Layer 6 of a small transformer language model trained on English Wikipedia (13 layers, counted from 0, width 96).
In attention head 0, each number of a token's query is one row of weights dot the token's vector x. The head spreads its attention over the tokens so far by the softmax of query dot key.

Query weights of the head. A number n stands for n times 0.0011.
q0: 21 10 -19 40 113 225 166 -15 -25 -116 87 -43 38 -46 129 -152 -188 46 -9 148 -76 148 119 17 -241 3 -99 118 -10 -2 -86 -70 -96 25 18 0 119 89 17 111 -144 -80 -21 -8 -105 3 -79 5 -148 -48 130 -32 -54 50 -2 50 41 -74 -200 38 -103 -46 -165 -162 -111 83 104 25 -56 46 2 -21 -11 191 46 -5 -18 61 27 132 45 -4 127 20 35 -76 125 -47 177 142 40 -50 21 97 91 119
q1: 88 22 38 108 168 69 -42 84 -191 -65 -130 -23 75 30 -104 144 -148 -6 -70 -26 -150 260 -65 -6 -100 31 272 86 15 29 -134 -32 -144 -25 73 -150 -142 -96 -159 -17 -121 -28 -158 -113 -112 27 -22 108 -12 -49 103 99 -199 32 -60 -7 79 11 27 -30 -35 -17 -104 -42 -67 -185 -94 78 131 -132 1 56 -162 38 18 -79 143 80 -9 272 -126 -116 -21 -109 134 -33 5 69 -16 23 241 -3 36 -95 -94 4
q2: 182 -28 27 112 -81 77 83 42 -211 7 -201 -163 -85 -39 54 -168 -157 196 -97 195 11 -171 124 -55 -183 -10 -6 -24 47 -184 -153 110 14 -187 -92 305 -25 0 88 -99 -91 49 64 -16 -298 60 77 27 -35 -130 -51 95 83 95 25 38 64 -95 12 209 125 -67 69 -2 -9 -198 -58 47 135 126 33 214 -66 -13 9 59 130 -190 97 11 79 -25 64 -40 44 204 -109 -13 42 -86 -41 132 97 74 -85 -37
q3: 9 76 144 -22 66 4 -46 -46 -57 111 103 -70 -52 -55 151 37 -113 98 -75 -59 25 -20 -92 -88 79 22 -118 -65 -49 -50 -10 47 93 32 2 33 -25 -33 2 -11 -67 -21 67 -122 -82 -173 142 34 -105 -8 -24 -166 22 -27 53 75 92 -41 49 -80 68 9 -3 83 59 62 -44 3 51 -42 116 141 -64 47 -20 76 71 -11 295 166 -33 102 -36 -23 62 23 -61 23 -12 -59 -159 -142 63 -40 39 161
q4: -128 10 -89 48 -54 85 18 -10 -34 -287 42 -105 -232 174 -9 -203 153 126 159 56 71 -36 79 97 6 24 -81 -134 50 98 46 -32 270 -24 -110 -96 64 63 -81 -81 -227 -49 112 129 -159 175 110 -67 -15 -118 -67 -59 -20 -170 -82 -64 -31 -96 -93 24 -173 17 103 7 -87 -78 -152 -7 -79 83 -43 -6 99 126 23 -206 -56 130 -257 -129 -7 -42 -206 -104 4 -148 -28 51 -54 61 -87 145 -27 32 -110 90
q5: -57 21 -35 94 -122 -61 -55 15 -159 -100 -102 56 202 55 20 148 26 -57 -88 100 73 77 94 -68 -196 11 90 -21 -82 11 -177 -52 1 127 -137 -153 -116 83 7 -58 -118 108 14 81 -23 100 71 -7 17 -50 71 -125 -208 58 -23 -168 -101 93 -71 -85 -20 -103 -120 -125 -75 -132 -84 -29 -62 -141 -115 -32 -91 76 62 -1 -63 130 -47 -17 -29 5 -73 -160 90 -156 61 130 118 60 104 -38 -84 27 -34 -120
q6: -35 -71 -6 -140 -104 -8 -35 -34 -160 6 52 -1 -24 -76 -63 148 -99 -47 164 86 18 152 -40 51 67 17 18 78 -75 -176 -87 -26 -117 113 -137 -21 150 162 -278 70 37 53 -46 -83 -46 2 55 -229 50 -76 28 -75 -246 -3 -34 -112 -119 156 33 -143 91 -73 112 -45 68 -116 192 91 -106 -222 154 -156 139 151 58 41 -80 116 143 91 9 -154 -64 -56 -52 58 176 31 -100 -26 32 -84 92 -94 43 71
q7: 41 25 -100 122 -20 54 -61 -47 99 -41 141 189 -82 -5 105 -98 -80 46 -85 60 66 -80 151 -112 58 -3 3 272 127 -116 0 95 -4 -27 -89 47 -59 -93 -27 -29 224 -72 -99 -96 86 119 42 75 -75 83 101 31 152 107 75 169 -93 106 1 -167 93 146 0 86 58 77 -73 -8 2 171 -59 -85 -174 -18 10 -107 -5 -93 104 24 -44 63 13 199 82 -160 -4 -176 124 -79 -103 32 -25 149 158 -70
q8: -23 -113 -31 -146 -33 -44 27 10 -43 219 64 -27 -15 -116 -102 35 -67 54 173 -30 -45 17 39 -29 47 -144 134 -41 90 -36 190 217 174 43 -107 100 15 -172 -274 -95 80 138 -111 86 36 -38 -62 -1 78 1 125 14 -114 35 51 80 132 8 108 -23 -42 -42 -111 -79 -184 -106 20 112 -49 -97 186 35 -166 42 -19 -78 182 -100 -264 -96 75 130 -123 -4 -111 -40 18 56 5 -67 340 -92 -24 81 196 -60
q9: -278 -2 53 102 103 35 -182 -68 328 10 -20 -231 173 76 168 116 116 -7 -7 -10 -14 198 3 222 -115 20 -150 102 11 -26 -19 -38 123 255 147 -46 67 150 102 -19 -2 -85 -23 -49 37 3 -8 12 251 24 55 51 -64 -181 86 -96 -65 64 -33 -144 9 -4 119 -22 -1 68 38 -47 56 -40 57 131 -77 -50 -58 -58 -183 105 91 96 91 -11 -62 33 -172 3 170 -10 -135 35 -134 110 35 60 -3 -141
q10: -49 102 90 -88 -71 17 -43 18 64 -16 13 -54 180 -30 108 119 54 -30 144 -128 -92 193 158 32 60 74 112 135 -2 85 -42 139 -156 -140 83 65 -64 -232 -123 133 36 133 39 21 -101 -25 111 -118 45 -164 118 -33 -123 -34 -131 -178 -81 99 -167 -42 -229 -67 -87 114 -86 -122 19 214 -15 123 36 23 23 126 -10 12 -73 123 120 10 -95 -231 -117 -173 -19 132 -193 99 -24 220 7 -15 49 28 89 -64
q11: 199 237 -40 -35 -32 159 90 147 -30 -4 -44 -61 -57 62 -8 91 84 -81 44 -19 141 -78 -7 -136 -167 -91 74 116 -174 39 146 -135 -139 -229 -62 102 -23 -61 29 50 -40 -175 -118 -216 -174 247 -86 -319 160 -63 69 -3 28 172 -124 -44 -252 54 12 -158 -111 -88 195 59 62 -215 44 -49 -30 111 121 70 125 -20 -41 -29 48 -103 -9 59 167 -230 -6 -50 -138 -245 65 128 -67 52 146 120 124 106 26 -65
q12: -185 -69 -41 -31 147 -21 -100 -96 -170 -109 84 -87 6 -59 183 1 -13 50 -212 -25 72 -85 133 175 -6 -85 -251 108 -41 90 -47 56 82 -15 51 -128 104 31 101 -97 -56 26 123 -132 31 -105 -33 -100 31 253 79 -100 162 -80 -150 -74 11 96 43 -44 22 7 29 105 175 12 -11 -156 -56 -211 54 27 -15 -119 25 24 106 171 -104 -204 -95 -244 -113 -91 101 -20 44 91 2 125 78 121 52 -81 -9 -85
q13: -20 93 47 -36 -120 150 12 -80 -31 -180 177 102 103 127 -79 18 -60 -52 -220 102 -8 -36 -19 -22 -72 60 -52 4 -61 49 -146 123 10 247 -56 100 -72 98 -124 -179 -12 308 -19 189 -199 -136 -105 34 142 32 73 194 62 -32 -39 104 -14 -59 202 23 -18 11 -37 145 -43 55 -119 -14 128 115 28 91 -94 144 16 74 -72 -104 -97 -36 236 -68 85 154 -108 131 -100 20 -126 83 -115 113 173 95 -63 -207
q14: -204 149 -203 -42 -74 -38 -187 14 -64 74 14 93 -3 -72 -17 -115 -157 32 -64 -238 -123 -7 134 -138 355 -88 126 -155 -129 170 -59 -122 130 129 -46 -79 33 -95 38 -146 -153 19 -87 -58 58 -60 -80 2 130 25 -46 -26 14 68 -48 -50 149 -35 -115 -93 52 152 191 242 163 119 19 78 80 -70 -77 160 -154 129 -250 -127 -44 176 59 8 14 -22 -28 73 35 -94 51 43 -182 -36 28 -106 -26 -232 -15 100
q15: 123 232 18 -78 -28 69 63 89 153 -92 6 73 39 -101 -32 -41 -215 32 -46 -66 -172 -179 15 20 129 306 -51 189 -106 -201 -96 -96 -79 -111 87 -36 62 -67 -6 49 -38 -119 -150 30 131 67 -32 -260 -24 186 -6 52 54 -26 -132 75 -25 102 109 -194 33 40 -111 45 14 120 -118 -41 232 -66 -82 -109 79 110 95 20 47 -231 42 112 -12 -39 -30 -71 26 17 129 -61 71 77 -36 87 -171 -70 43 -209
q16: -44 -116 144 -85 42 6 36 -22 -29 187 -56 218 -205 92 108 -54 -28 14 -184 191 -53 -29 -6 65 50 235 -187 -22 105 41 72 149 59 46 73 -87 88 11 148 -48 1 89 40 -63 87 -40 14 -59 0 81 -77 -89 168 -142 -46 -54 77 -72 94 -86 166 73 27 -64 64 116 -20 56 -114 128 -82 36 26 171 -21 181 -32 -79 218 -18 -14 67 -9 137 -129 -299 -98 -242 27 -73 171 -255 -36 -157 -38 69
q17: -32 -159 -25 -141 158 7 165 -218 21 77 4 -21 102 97 -70 100 -40 -26 -42 256 46 115 32 -6 -97 -74 90 148 -33 34 -8 19 -147 148 -78 54 94 -5 14 -29 -180 84 25 -118 107 -91 34 157 -48 -26 7 6 -124 100 33 33 -38 -114 -25 -89 -157 -90 -247 -280 44 -16 -56 87 -99 48 -75 -50 -52 2 -8 83 -134 109 64 95 -20 97 -47 -36 72 52 40 -45 20 111 100 -74 -97 36 -9 -68
q18: -106 -9 -86 -126 19 -43 -92 -42 -108 -26 -31 6 109 -27 -144 31 187 18 158 75 27 40 -181 102 -69 4 223 -14 -35 -95 -14 -27 68 116 32 -21 -26 168 138 -37 -138 -141 22 201 38 -13 -16 44 69 -57 73 -68 -42 -139 119 -6 -85 -47 -205 67 -20 -102 45 -101 4 -146 -107 28 -123 -68 -39 -139 -95 0 60 139 15 -69 -160 98 61 85 17 76 42 157 -17 4 11 -96 214 20 81 -41 -83 103
q19: 55 99 107 44 -52 -96 -6 -86 31 17 -148 -21 -146 75 32 67 -58 -55 -76 -134 61 -258 86 33 22 32 46 -117 181 112 115 219 52 -67 29 44 18 48 36 65 244 261 89 -103 30 -25 12 248 -66 -168 116 100 137 17 66 -98 62 -114 -9 14 63 138 73 45 -8 63 -62 -18 57 143 21 60 47 116 -112 82 123 -102 146 -123 73 93 -35 79 -56 -55 -83 -152 117 -44 -88 -115 -158 -114 127 -38
q20: 122 107 -59 -102 -33 90 16 12 -34 82 169 -12 17 -104 61 45 -113 52 -11 27 -247 114 -42 -120 -91 -13 194 -64 1 163 -55 -99 -94 21 47 -47 -6 -15 -3 -110 -159 27 -213 82 -51 -18 -104 132 -27 -55 -45 -44 42 5 36 -75 13 -50 -7 55 -46 3 -45 -90 -17 -51 -67 230 -38 -50 95 -56 -149 -57 18 8 -114 -83 -15 194 3 106 -25 10 -27 -22 -66 70 24 -20 76 -82 40 -71 -168 -83
q21: 18 -11 -23 -22 14 59 25 27 -53 -24 -49 39 14 -156 63 136 -3 265 102 -86 46 82 -36 -11 -73 30 -53 -12 -53 51 -16 80 -111 31 -154 61 -19 65 -158 147 -46 -98 151 -128 -127 -106 114 58 63 -83 45 21 -242 78 58 12 -66 -44 -32 -17 55 108 27 113 2 52 33 -109 140 -93 117 -31 5 94 33 116 30 38 30 47 -134 2 -166 113 14 88 -44 20 2 -62 115 74 49 -77 76 153
q22: -7 -105 -59 -180 87 109 -77 128 170 -31 174 -61 163 26 79 -217 96 -95 -47 33 10 -91 -84 14 -2 -112 -43 140 108 -18 15 112 -121 -36 13 105 47 -110 -36 38 -245 -96 -174 5 -131 53 -9 65 -10 32 152 -103 3 -197 21 3 -203 92 -51 105 -134 -31 89 -26 -161 56 21 185 -6 63 10 -48 -16 -45 70 106 -36 93 137 -170 48 -19 97 -120 54 89 -78 20 85 -57 -93 98 -32 0 61 199
q23: 100 -64 133 -156 -18 -81 160 -12 38 18 -58 10 123 77 171 -79 -85 -48 34 52 -8 -30 119 -78 -56 37 -195 8 66 -8 -101 -80 2 -6 -36 -64 60 -10 -22 68 73 205 74 -68 45 72 -83 -31 -31 -35 139 -145 -103 -55 -157 78 -98 74 14 -135 -20 -110 -93 -48 -50 -26 -59 66 35 13 2 137 -33 48 170 -142 42 69 89 -97 41 -6 -38 -41 -161 -209 6 -6 -47 27 -188 2 -10 -48 98 95
q24: 99 -27 48 27 185 28 -58 182 -46 139 -91 46 -134 110 -205 -99 -26 7 81 -3 53 66 60 55 63 -162 -25 203 -16 127 -82 46 90 182 -104 -8 -127 -142 -176 167 145 -63 -53 137 -227 -111 -18 107 -161 -154 -5 98 -10 -27 -139 128 -59 -5 -53 95 -122 0 -99 -79 52 -33 84 44 0 -57 -51 -50 -90 23 -174 92 27 158 -61 110 173 -135 -135 16 92 -109 -62 54 -30 114 227 142 42 -75 -172 29
q25: -77 48 -47 -1 -76 14 -184 -83 92 123 -113 -86 -32 -19 -7 93 -76 170 -282 -113 -188 -88 -65 -86 -110 -88 53 62 -22 -214 47 -115 113 50 -80 -183 4 19 10 -2 -149 -133 -155 -235 50 63 -1 24 -75 37 123 158 22 -54 4 21 188 -17 -17 60 -93 31 186 79 71 50 -91 139 8 40 0 -57 -22 -88 -62 102 -187 126 -283 234 -173 46 -51 -15 -102 -288 167 -56 -63 146 264 -24 97 177 -73 76
q26: -309 148 -27 98 154 -10 -32 235 67 246 -71 -61 -61 -14 16 145 60 -158 18 23 128 70 66 -108 136 111 -73 39 -110 -35 118 -18 80 130 -55 118 -106 -133 71 41 236 27 56 79 41 -1 40 -123 122 0 -43 -21 82 30 -126 119 -104 14 -172 -241 -9 -69 256 8 57 124 111 -102 -31 -7 -186 -24 -109 -97 -36 -57 13 52 -127 -27 186 34 89 -32 -77 -203 -6 -184 -250 118 -125 59 -144 59 -101 -156
q27: 95 -131 159 191 -98 -69 302 -45 -103 -58 -32 -153 165 -117 170 -98 -7 -82 113 20 -106 -17 -142 -15 -63 28 -11 -4 -19 184 -263 0 -35 -83 22 246 -162 103 -109 220 126 183 -56 -2 -162 68 -68 9 -88 207 -40 112 145 -2 93 13 -37 43 5 -133 -9 -142 -169 70 27 66 -15 93 20 -86 73 104 77 164 64 -83 -115 146 -25 -31 135 89 69 103 2 -43 -51 -55 -97 -131 38 -115 68 103 135 -167
q28: -172 -133 83 -241 25 -1 -204 105 188 -147 98 -88 -93 223 11 -11 244 -148 20 87 42 71 -232 -79 120 -50 223 -34 316 -15 -271 211 -121 87 -24 137 -71 185 -229 99 -201 -27 -96 8 -109 3 -192 -65 30 -23 135 -107 134 71 5 -103 45 82 59 46 -137 -135 -143 57 -30 165 109 66 1 56 61 14 116 36 -175 -98 121 120 -62 -219 -162 46 1 68 77 134 61 -7 71 51 -19 115 -68 10 -24 -153
q29: 23 -128 -75 -225 -159 14 -77 -31 59 -54 63 -455 -12 -273 -99 13 -101 -125 122 -106 -74 -115 -61 -123 47 38 110 -194 -7 -89 37 -51 61 29 -109 -69 -64 -53 35 -86 -89 -55 106 -66 -165 -196 48 -187 -146 143 -136 -7 139 -87 102 -81 -51 -93 146 40 -96 -172 130 -135 -21 51 -289 -13 -22 56 68 2 -150 -104 72 49 115 -25 -64 -53 104 -147 36 -136 32 -96 78 33 9 33 18 -110 156 159 137 73
q30: 51 65 200 -20 -122 219 2 89 37 -28 35 24 60 37 123 65 88 37 158 -119 -16 -6 98 -63 -140 -86 -85 -121 -24 102 -56 -57 -207 -168 61 52 -181 -118 47 23 -93 79 -119 98 -74 4 76 46 -102 -76 96 91 -16 -91 176 -71 43 46 -224 -27 29 -11 -101 136 243 -80 182 -51 -200 77 179 133 -40 -148 124 -139 -45 -10 -4 -99 -57 184 -51 155 64 93 -67 14 -94 -147 -38 156 -158 -28 67 -197
q31: 16 -20 56 -215 14 -6 89 -20 -188 -43 40 15 223 -68 -172 14 -3 -88 -5 -80 -42 90 -1 -40 -32 202 17 -202 172 -112 74 46 -110 101 -30 -185 -59 -92 5 0 -125 -30 -8 -82 137 -95 -154 -18 -206 147 32 -26 -36 43 125 79 -195 -105 -265 139 -5 -17 -150 36 94 -45 118 29 -62 131 124 101 126 67 49 193 69 128 -209 142 -208 4 28 148 -62 -80 -16 93 -171 65 -88 -129 71 -52 92 30

Each question shows a short text with each token's key, already scaled and adjusted for position as the last token sees it. A number n stands for n times 0.0024.

Then comes the last token's vector x. A number n stands for n times 0.011.

0 " ": -120 -81 -41 -77 254 188 82 -227 -42 152 -259 -44 -74 -111 119 -66 66 -91 20 -66 38 53 21 -51 164 32 -266 -226 6 -115 -32 -51
1 "3": -215 36 -40 -151 100 192 117 -37 165 119 -233 55 21 -15 -13 -47 -244 -107 97 -15 19 35 -165 14 153 2 -208 -134 -132 -213 31 -15
2 ":": -57 63 -81 -21 276 210 205 -161 -144 87 -301 16 -77 -20 64 -31 -156 -134 27 -148 139 221 -89 -32 66 -188 -203 -164 -18 -171 54 -55
3 "0": 293 139 -41 -52 -26 180 114 -33 4 108 -241 168 -33 44 -13 -60 -9 -63 -8 -67 50 120 -70 -114 134 17 -100 -107 -58 -203 -31 -20
4 "8": 233 83 -72 12 -156 178 173 -100 -42 193 -263 -51 -33 -78 57 39 174 83 -28 -43 79 97 -11 -87 67 -62 -145 -121 -60 -185 -63 94
x: 90 178 12 -55 -62 -15 -61 -16 -231 -101 131 -183 -20 22 111 186 -36 -69 16 -88 -48 -12 -183 107 -89 27 -74 105 -91 -36 -138 -102 -112 116 -136 -52 -128 90 -28 19 -133 -71 -26 -4 -221 7 104 71 -111 46 -78 38 -23 -31 71 -78 -101 118 -118 30 -23 -88 0 40 -64 -120 99 27 -59 26 95 48 80 93 -48 -50 43 60 -19 161 -142 -49 -125 -24 155 -12 150 173 40 -73 3 118 314 19 -38 120
Which token does the last token look at most, and with what share of its attention? 2 ":", with about 90%

0 "ian": -161 -65 18 -86 -41 139 148 -178 38 99 -260 -56 10 53 184 79 -40 -132 -68 -113 195 5 -78 46 161 -100 -163 -184 -47 42 -20 14
1 " Count": 60 137 61 7 -50 106 65 -165 3 70 -183 -41 -61 -36 73 -12 -47 10 81 -43 90 53 21 -1 131 90 -90 -11 -196 40 88 -49
2 "ry": -69 180 -22 -30 -48 140 240 -249 -41 144 -134 -140 -71 58 248 152 -18 14 57 -212 152 48 -59 58 124 -53 -102 -176 -182 85 -19 152
3 " Al": 90 20 3 -77 -139 74 123 -117 69 84 -80 2 -23 1 200 159 53 62 33 -85 143 27 29 -94 167 86 -138 -176 -181 58 -109 139
4 "bum": 59 84 -5 63 -98 137 163 -168 42 203 -77 -9 -14 68 108 32 -60 -1 61 -82 130 46 -175 40 180 -73 -61 15 -194 71 -36 67
x: -36 21 1 -29 -154 62 -60 -56 -29 74 103 -174 31 -147 94 -34 -112 147 47 31 20 -42 9 164 -119 17 72 31 -111 137 -27 -23 -117 97 -18 4 -106 -58 1 74 36 -101 62 35 -319 -88 -104 26 -59 96 18 227 -1 80 -146 -70 124 67 70 -52 103 -27 -201 24 -15 20 43 11 -42 -75 19 -93 143 18 -47 56 -59 -16 111 104 -15 -180 -109 84 -23 -103 171 190 144 194 25 -52 104 100 9 60
Which token does the last token look at most, and with what share of its attention? 4 "bum", with about 60%

0 ".": -164 -21 31 -121 138 127 172 -99 -157 60 -291 168 22 -10 73 95 -15 -213 18 -158 91 138 -14 -10 145 -146 -83 -145 26 123 -73 -89
1 " –": -75 146 61 -31 121 77 280 -180 -179 49 -216 -40 -14 -132 214 134 -19 -20 -35 -148 121 160 -42 -8 115 -167 -155 -156 -75 -147 -85 -146
2 " elect": 64 129 -78 -67 116 17 73 -196 -78 163 -111 -46 -121 48 182 -114 20 97 -45 -27 111 33 103 -47 91 115 -101 -114 117 92 7 -94
3 "ric": 18 250 108 -26 -76 173 178 -253 20 201 -175 61 -60 70 205 20 -111 65 103 -143 225 -18 -79 -52 132 -61 -119 -245 -4 90 -54 49
4 " g": 70 -16 -12 -116 77 87 93 -126 68 129 -18 10 135 -111 241 -70 106 123 -13 -128 159 77 126 -19 164 -34 -122 -255 249 103 -53 16
x: -37 -12 180 -85 -153 -46 -59 -98 -94 76 80 -13 -111 -43 65 208 101 -21 74 -28 5 -113 -89 130 -163 59 -55 123 91 266 -100 -48 -27 209 85 -37 55 -129 -77 33 80 -145 -3 109 -115 -38 -28 -178 73 -86 7 78 -183 -34 -11 -257 -39 17 157 -31 13 -11 -7 58 -133 -75 141 -11 33 157 -119 6 -81 -41 11 -62 -28 89 -91 -146 101 -5 -77 6 73 -75 39 130 79 -69 -144 -30 144 -53 79 -22
Which two tokens does the last token look at most, in order? 0 ".", 4 " g"

0 "s": -98 -162 10 -96 39 126 132 -130 -12 135 -142 30 54 -6 255 17 89 -141 98 -115 8 116 23 14 212 -139 -124 -274 -133 -35 -82 5
1 " play": 88 115 45 -160 -62 158 87 -141 103 110 -51 -5 -24 16 23 -70 -9 -34 31 -32 207 -15 60 32 83 -117 -195 -240 -18 26 -76 1
2 "gr": 51 242 229 -81 -70 288 132 -103 8 196 -126 53 -33 47 90 47 -46 -15 73 -184 45 -22 27 32 241 -49 -201 -69 -29 75 66 -41
3 "ound": -45 61 95 -21 -55 140 71 -79 60 228 6 65 -43 61 129 -108 -7 -39 -26 -68 46 -58 63 -21 279 -54 -121 -92 -60 94 -60 25
4 "s": 94 125 -42 -13 -41 84 233 -177 -46 115 -74 -24 67 0 187 3 7 -10 70 -158 -25 147 34 2 183 -203 -106 -240 -79 20 -133 34
x: -30 -42 -47 -116 -42 -8 -141 -29 -29 64 60 -199 -156 -21 -22 68 -97 107 84 92 -6 32 -117 127 -233 69 -105 173 -50 153 24 -136 -89 87 48 43 -74 -132 -10 -40 131 -171 17 -139 -104 76 -12 -34 56 -44 27 -12 -172 3 7 -358 5 60 -35 -55 163 -89 -65 44 -114 125 153 -98 48 -101 56 32 -83 32 -79 45 19 55 117 76 72 -30 -121 -48 26 -31 8 123 55 122 57 -95 121 17 -115 59
To which token does the last token give the most attention? 4 "s"

0 " ": -120 -81 -41 -77 254 188 82 -227 -42 152 -259 -44 -74 -111 119 -66 66 -91 20 -66 38 53 21 -51 164 32 -266 -226 6 -115 -32 -51
1 "1": -232 10 93 -146 165 149 123 -212 64 56 -346 19 -150 -77 -3 -67 -108 -135 -17 -99 58 20 -150 -16 91 -15 -244 -131 -231 -113 42 87
2 "8": 71 163 -153 6 -87 155 159 -117 -58 272 -282 -162 -138 -156 -20 59 -262 -31 57 -143 121 77 -135 19 125 -47 -185 -133 -73 -270 81 39
3 "5": 228 183 -124 13 -89 199 84 -88 -5 229 -276 52 -45 -117 64 3 -55 31 2 -83 142 105 -43 -61 87 -86 -124 -48 6 -203 6 1
4 "9": 144 135 -17 48 -134 206 226 -121 -38 148 -317 -30 -15 -51 62 62 224 120 54 -128 67 70 -68 -5 87 -200 -163 -96 -21 -99 -73 82
x: 12 166 15 60 -25 80 -123 8 -212 -87 59 -220 -29 -18 108 162 -124 27 79 -96 -137 -50 -196 215 -92 -58 -109 106 5 1 -173 -244 -108 48 -103 -64 1 78 46 63 -83 -68 -65 -147 -209 67 83 34 -62 66 -70 -8 -167 99 25 -95 85 74 -87 19 -60 -73 -172 36 -131 -149 3 28 -10 2 36 -92 11 56 -68 -59 -1 46 111 123 -87 -18 -26 15 86 16 145 174 47 11 -4 -11 239 -3 -21 -31
To which token does the last token give the most attention? 2 "8"

0 ",": -184 -41 41 -155 173 79 228 -186 -62 116 -315 4 27 -77 213 123 163 -166 30 -141 56 144 -249 -20 97 -45 -206 -242 -89 -39 -51 -37
1 " with": -38 61 56 -64 82 160 155 -245 -77 55 -293 -102 -21 -51 -37 -82 4 -111 86 -40 137 60 -103 -67 61 -92 -254 -195 -45 47 68 -46
2 " the": -23 96 62 2 38 56 122 -242 -3 104 -99 -3 14 18 29 36 -5 -67 13 -120 96 50 23 -29 157 -109 -269 -238 86 169 -100 -17
3 " p": -6 28 141 -41 116 14 51 -127 102 114 -155 81 31 -37 116 -135 -123 -17 52 -59 107 25 30 67 181 60 -274 -174 164 105 97 19
4 "oss": 102 94 -62 -159 21 164 325 -200 98 120 -174 6 -45 -55 53 -86 42 166 98 -228 31 53 -63 -2 159 -53 -182 -298 60 50 -60 171
x: -68 -30 143 -186 -139 -40 31 -170 -204 5 90 -76 35 142 -65 -95 46 95 -15 61 -17 -11 -107 44 -158 136 -24 -24 180 71 148 -101 -59 165 40 -66 -29 -196 -8 -30 8 -116 -60 -114 10 -27 41 -56 89 -30 -16 109 -87 272 -7 -39 157 49 29 116 1 -87 21 49 16 27 167 146 -101 91 -19 -1 -2 -49 59 197 -110 71 -51 -66 40 -21 -97 -34 -35 -129 -30 174 166 -101 -6 13 230 112 44 91
To which token does the last token give the most attention? 4 "oss"

0 ";": 1 22 -103 -80 186 133 336 -260 -33 152 -174 -16 -20 -10 217 36 104 -127 130 -42 110 29 -114 -62 -40 -119 -177 -186 10 -47 -105 -83
1 " F": -48 46 -26 -13 39 93 109 -151 55 61 -121 -96 107 21 104 -56 -62 79 -45 -13 78 108 90 -8 75 -25 -259 -100 96 164 43 111
2 "red": -208 158 -11 -154 57 177 113 -169 98 59 -77 -149 -122 29 66 48 27 -119 16 -97 137 -34 -36 -102 140 33 -195 -158 -25 80 17 212
3 " W": 2 26 66 -127 -59 225 112 -103 39 38 -39 -40 15 -51 85 -103 -43 89 48 -81 44 27 164 17 5 -64 -184 18 83 108 -51 143
4 "il": 131 97 -163 -107 -77 214 191 -212 48 74 -211 61 -22 -24 135 8 7 168 141 -111 69 -46 -154 -16 72 1 -69 -37 -94 183 -139 193
x: -110 -86 47 -103 -177 -54 5 -135 -205 108 -31 -149 225 4 57 -131 56 114 131 -53 3 9 -155 74 -99 46 -32 82 114 -2 60 -205 -153 84 -42 63 -122 -104 27 -19 17 6 54 75 -85 16 17 32 -104 47 89 93 -112 64 -55 -71 -90 20 48 11 59 -104 -72 -182 -41 -1 93 121 -146 -18 -3 45 -61 -46 -10 56 -88 188 58 -47 -185 -58 37 -200 50 -30 54 207 68 -94 9 -189 43 159 -45 51
Which two tokens does the last token look at most, in order? 3 " W", 4 "il"

0 " bu": 10 247 167 -158 43 175 129 -297 -20 175 -195 -14 -27 -170 28 -96 24 -186 125 -44 137 -31 53 88 -22 -93 -113 -202 96 95 -46 102
1 "il": -140 192 72 -188 -40 263 215 -321 -17 177 -285 12 10 49 176 1 -102 -134 101 -7 59 -83 -126 22 74 -6 -59 -116 -21 94 -81 169
2 "t": -165 111 39 -27 27 113 135 -225 -34 156 -75 -196 29 -18 179 27 -102 -56 -65 -19 6 -37 -17 49 123 -131 -183 -166 95 72 -48 79
3 " and": 2 111 -7 -60 108 62 238 -294 -109 106 -291 -77 -16 -103 180 58 -119 35 99 -176 113 101 -134 -63 164 -74 -72 -312 -47 84 -75 -25
4 " o": 55 -53 84 -72 21 56 91 -186 34 43 -171 -102 42 12 70 -49 47 52 90 -116 45 -73 -56 -32 141 123 -337 -204 130 -19 136 68
x: 143 -146 103 -111 -104 -34 -17 -79 -192 153 51 -31 -7 135 -85 59 78 91 35 99 32 -74 -201 68 -190 19 -103 29 85 174 83 -121 12 182 64 96 0 90 70 14 1 -26 -30 158 -1 30 91 -76 -16 -110 -67 -27 -121 -12 -49 -87 119 -134 77 87 11 -42 -72 57 -24 -68 44 158 -69 -21 -74 129 -44 -125 -236 18 -150 -32 9 38 106 96 -179 -137 -58 20 111 270 27 -85 1 17 66 88 130 -53
Which two tokens does the last token look at most, in order? 4 " o", 0 " bu"

0 "ic": -140 22 47 -100 71 122 136 -230 35 251 -206 53 31 64 268 10 95 -194 101 -129 78 21 -18 95 71 -97 -43 -331 -99 -24 -46 -48
1 "a": -75 53 144 -43 57 88 154 -205 37 20 -207 -77 43 131 346 50 -164 -97 -53 -123 40 27 29 71 143 -7 -238 -272 41 -50 -56 34
2 " s": -58 -16 -21 -111 83 114 69 -115 4 39 14 36 62 -55 111 -52 -3 -42 68 -143 -49 -73 68 -2 162 64 -267 -278 1 168 26 14
3 "o": -64 147 57 -66 117 141 137 -235 7 86 -222 27 -56 -26 255 39 -98 58 50 -109 166 -56 -16 -12 70 -48 -272 -208 38 99 -111 96
4 "on": 85 247 -47 28 18 218 244 -168 40 160 -271 -78 -17 12 223 -4 -60 129 82 -229 98 -80 -20 1 123 -62 -158 -377 -45 -61 -50 183
x: -216 -99 -51 -220 -58 55 -200 -189 -129 232 122 -103 -31 116 -41 -16 -19 133 40 -78 -4 -6 22 221 -142 60 7 -55 38 77 65 -203 -207 68 -31 -49 -29 -16 44 -109 -18 -67 21 9 -19 -16 11 115 -24 60 -119 77 -104 118 -47 -19 -2 53 131 37 39 -126 -99 20 -113 -19 -59 -112 -108 35 7 2 -20 -130 53 40 -47 0 116 166 -2 -44 111 45 -43 34 -104 337 -32 -57 -2 42 155 -44 -14 53
To which token does the last token give the most attention? 4 "on"